Layer 8 of a small transformer language model trained on English Wikipedia (14 layers, counted from 0, width 128).
A neuron adds its activation times its output weights to the MLP's output. To switch it off is to set its activation to zero at one token and run the rest of the model.

Output weights of the MLP neurons that the questions are about. A number n stands for (n - 500) times 0.00078.
n49: 570,543,625,578,386,408,317,420,412,546,574,733,847,373,671,482,559,443,563,478,412,761,432,739,197,422,478,322,411,519,448,326,632,471,601,688,822,691,552,430,659,568,779,372,574,327,482,618,532,585,399,466,500,676,564,631,454,326,439,386,121,193,463,598,615,540,620,444,362,340,678,809,26,473,398,544,340,666,830,479,514,577,565,566,588,171,513,641,272,461,640,394,606,421,552,547,413,474,528,656,326,661,803,763,530,522,445,443,462,535,551,154,539,676,527,575,398,363,686,318,552,641,522,346,551,363,423,576
n82: 356,551,691,495,664,407,456,491,490,696,279,324,683,550,435,370,466,340,376,486,767,350,568,467,835,372,454,487,359,638,805,483,543,376,553,390,401,701,540,698,458,567,510,476,178,364,676,449,590,562,612,423,814,348,621,397,469,417,525,605,548,397,544,505,186,644,514,670,454,473,524,600,334,444,491,403,432,585,463,935,450,654,549,778,495,629,409,759,322,606,468,823,294,616,642,579,326,757,334,406,388,439,354,231,586,853,166,142,366,883,649,545,352,329,561,411,636,225,444,523,352,689,341,546,544,596,237,571
n121: 447,903,645,639,714,792,580,546,420,413,358,645,317,623,457,428,485,386,627,182,316,500,393,683,698,623,433,243,394,687,594,487,560,596,420,259,836,687,658,796,490,385,596,485,550,365,412,295,689,358,376,240,365,666,291,864,716,533,444,350,284,677,611,715,431,457,544,622,538,212,252,583,797,365,567,394,450,456,428,793,593,561,495,623,333,618,401,426,510,457,881,611,321,538,571,759,259,435,298,367,500,456,709,364,365,262,415,141,191,673,296,693,257,593,490,509,524,414,471,599,495,595,683,342,566,450,349,379
n159: 491,903,331,437,917,575,612,397,288,518,657,602,370,674,458,608,736,419,567,345,303,510,332,430,352,827,468,676,552,505,651,457,770,541,243,625,671,436,485,565,580,496,317,432,407,631,633,569,239,376,711,179,368,397,345,563,374,403,445,480,390,510,701,409,595,626,363,244,693,762,336,452,438,411,578,418,621,424,500,603,399,459,411,694,352,395,395,449,476,431,484,834,924,444,367,362,900,763,309,419,473,552,491,820,328,368,471,505,271,416,491,590,531,419,325,553,580,500,660,495,722,425,538,469,593,408,312,935
n230: 575,833,414,358,518,645,491,734,451,787,387,396,582,730,583,531,682,557,495,544,284,440,453,753,107,726,421,247,789,505,358,654,687,549,316,486,370,715,552,448,500,538,337,748,250,694,811,653,399,482,373,851,549,407,505,521,585,574,495,309,785,631,477,466,606,478,558,544,626,431,404,293,258,433,537,529,326,563,465,382,505,672,584,703,514,773,452,661,477,539,290,449,429,729,500,747,535,526,409,534,385,478,585,556,487,433,413,557,25,363,611,373,340,548,656,496,464,372,309,504,421,312,322,582,467,377,538,295

Each question names a token from some text and the token that comes next. It shows the activations a of the neurons there, in the order above. A number n stands for (n - 500) times 0.016.

Then comes g, the gradient of the next token's log-probability with respect to the MLP's output, scaled to length 1. A neuron's effect is roughly proportional to its activation times (output weights . g). A number n stands for (n - 500) times 0.00069.

"ot", then "i"
a: 664,506,523,500,510
g: 518,512,307,556,539,372,747,454,505,423,606,412,378,524,547,560,429,346,432,485,478,349,567,386,518,382,723,427,508,521,619,553,706,351,379,485,419,539,456,64,300,573,549,670,427,575,618,748,633,412,541,682,764,321,334,628,445,370,638,517,413,456,452,480,640,332,256,586,612,443,638,612,568,543,429,369,397,328,680,432,717,620,663,731,476,643,444,198,465,622,277,509,387,494,402,573,564,302,449,748,413,403,619,644,603,643,531,664,527,409,396,402,342,407,485,604,315,492,482,554,302,513,343,642,648,569,487,611
Which neuron, switched off, raises the next token's probability most? n49

" with", then " n"
a: 503,500,496,642,506
g: 332,476,385,646,239,444,409,474,505,266,409,623,491,431,339,621,581,511,543,514,478,501,318,307,357,647,758,445,479,438,314,497,371,367,417,523,558,518,453,375,764,385,379,618,298,514,481,333,537,397,444,224,396,646,438,499,260,512,233,451,611,711,727,475,542,679,465,422,522,530,610,436,606,587,437,730,658,412,588,660,524,431,344,569,722,555,662,439,541,347,563,486,672,326,854,510,597,535,421,497,486,664,484,611,524,711,458,475,577,680,403,571,525,738,343,552,519,426,454,563,481,356,390,610,617,754,213,498
Switching off which neuron hurts the next token most? n159

"ed", then " with"
a: 831,505,503,515,501
g: 654,510,483,582,421,262,401,734,266,678,302,439,443,409,673,301,298,506,560,402,259,606,534,590,516,801,458,284,674,487,609,461,414,577,697,834,452,646,574,496,478,479,768,562,367,546,511,386,633,345,442,725,593,284,537,459,494,696,674,329,365,548,728,296,533,575,533,568,563,454,447,614,350,389,517,364,565,530,354,630,245,631,609,452,501,468,573,513,291,581,426,633,398,313,579,567,603,495,600,396,303,707,479,541,599,523,504,481,426,496,448,548,450,559,549,350,711,436,560,460,238,540,504,276,427,569,676,491
Switching off which neuron hurts the next token most? n49

";", then " P"
a: 491,495,497,633,502
g: 410,542,532,282,320,531,338,604,720,578,591,617,546,457,453,534,247,479,480,716,715,665,348,454,294,440,671,234,460,404,626,499,678,579,751,567,512,481,720,489,575,481,541,434,228,428,558,523,505,604,387,281,537,428,431,576,335,557,652,494,509,477,545,622,484,393,373,509,645,529,453,505,616,605,508,366,646,444,460,662,452,417,613,684,533,539,445,360,544,192,511,206,488,605,668,425,524,451,510,669,809,603,305,542,511,336,405,412,640,440,363,347,552,346,443,525,410,487,482,422,716,452,292,659,293,692,353,203
Which neuron, switched off, raises the next token's probability most? n159

"1", then ";"
a: 506,471,496,499,219
g: 534,449,518,212,500,379,382,470,498,638,563,436,459,584,352,567,564,482,403,400,566,434,538,492,495,498,627,334,567,573,500,224,324,530,452,596,795,592,458,493,322,361,672,396,568,484,431,744,458,546,385,439,464,465,637,396,473,631,660,475,308,705,381,302,731,472,482,594,468,497,540,500,632,94,624,675,289,474,676,336,594,497,467,589,483,486,626,623,451,348,543,302,503,382,526,335,402,485,648,628,503,539,615,224,511,464,576,653,384,863,709,739,603,423,559,405,711,547,508,486,535,337,493,287,600,372,772,579
Switching off which neuron hurts the next token most? n230

"ant", then "o"
a: 501,144,487,500,499
g: 612,475,341,341,502,499,448,642,608,316,449,563,517,619,157,800,705,497,527,304,417,771,748,434,339,465,726,381,659,464,377,485,671,556,521,657,575,548,354,632,542,477,362,485,493,550,482,463,292,628,500,284,565,349,317,572,668,715,403,370,750,591,340,383,588,337,374,572,421,552,376,509,434,601,543,314,452,464,153,522,506,598,610,585,527,690,581,420,496,441,575,486,411,547,349,192,457,495,471,416,521,261,586,431,738,257,464,627,682,628,440,493,446,588,579,460,516,411,464,383,438,309,322,385,496,491,464,489
Switching off which neuron hurts the next token most? n82

" him", then " to"
a: 504,501,501,495,38
g: 664,434,585,522,410,246,267,481,485,465,357,515,566,360,502,608,308,461,367,486,294,579,651,618,632,226,544,601,450,583,501,608,328,428,583,643,514,413,513,623,414,277,371,387,673,745,427,423,571,336,652,515,408,328,390,664,601,532,602,490,544,617,585,387,672,674,380,166,356,487,402,401,784,319,367,353,459,582,613,422,530,506,274,580,668,293,442,641,506,515,721,602,319,538,672,560,588,559,677,536,617,458,578,407,514,833,404,528,348,514,360,581,310,653,368,360,428,383,455,557,572,497,328,508,671,647,408,501
Switching off which neuron hurts the next token most? n230

" first", then " of"
a: 500,500,507,380,497
g: 673,228,588,660,548,580,702,392,538,475,461,551,589,549,553,335,836,510,347,479,468,495,409,405,339,498,525,531,510,193,591,513,288,485,603,566,649,357,732,386,494,372,634,452,485,324,572,588,463,490,404,431,621,429,628,616,482,513,322,716,407,398,342,754,455,556,417,301,664,340,742,444,482,466,281,446,579,532,364,594,470,465,562,641,589,298,239,573,632,401,678,550,556,586,596,515,297,459,554,677,599,275,566,295,684,590,564,673,412,468,263,488,645,403,788,627,654,533,502,403,555,486,614,494,555,384,680,322
Switching off which neuron hurts the next token most? n159

" dec", then "lin"
a: 700,500,518,496,546
g: 557,256,597,745,599,444,345,652,535,768,444,542,449,463,701,582,379,393,543,164,431,697,723,427,602,475,523,527,602,299,525,554,463,650,630,724,663,606,244,744,274,397,624,476,530,379,410,571,428,646,382,560,482,581,560,310,527,527,515,404,515,361,587,359,357,394,316,237,529,476,796,402,623,481,320,442,488,428,512,593,348,482,490,404,713,374,737,377,723,794,445,435,524,433,627,456,564,595,289,709,597,638,434,427,643,497,639,543,694,393,553,457,532,573,604,500,420,563,579,546,374,656,564,475,507,428,601,454
Switching off which neuron hurts the next token most? n49

"anc", then "he"
a: 676,432,503,515,522
g: 470,618,406,610,411,450,500,572,388,486,293,565,830,418,420,487,411,414,545,536,555,409,377,585,657,498,497,465,457,447,462,820,489,339,502,445,286,405,535,430,257,296,278,497,665,489,447,287,456,548,296,315,463,330,647,286,313,397,586,411,498,631,365,461,480,544,619,416,362,464,570,564,435,476,447,446,156,339,433,706,329,507,447,474,703,714,265,527,497,459,470,289,567,381,304,562,874,482,231,588,395,640,322,574,416,581,445,542,332,503,370,476,603,503,394,430,495,653,821,463,381,418,513,519,562,525,524,632
Which neuron, switched off, raises the next token's probability most? n49

" K", then "in"
a: 499,500,330,500,505
g: 551,406,461,465,454,563,523,511,519,600,196,715,345,461,433,316,525,465,620,254,478,459,333,578,502,624,470,685,625,412,352,408,604,382,374,493,642,378,552,277,286,449,403,644,427,771,441,480,346,832,503,476,428,795,534,482,583,408,494,462,306,695,484,538,322,436,511,334,263,530,134,193,448,316,461,492,550,583,545,308,611,521,449,464,436,462,426,610,440,669,427,674,533,437,546,566,517,560,506,643,659,484,391,610,772,456,527,376,454,381,492,625,385,476,477,215,417,399,431,745,292,406,427,453,610,411,471,663
Which neuron, switched off, raises the next token's probability most? n121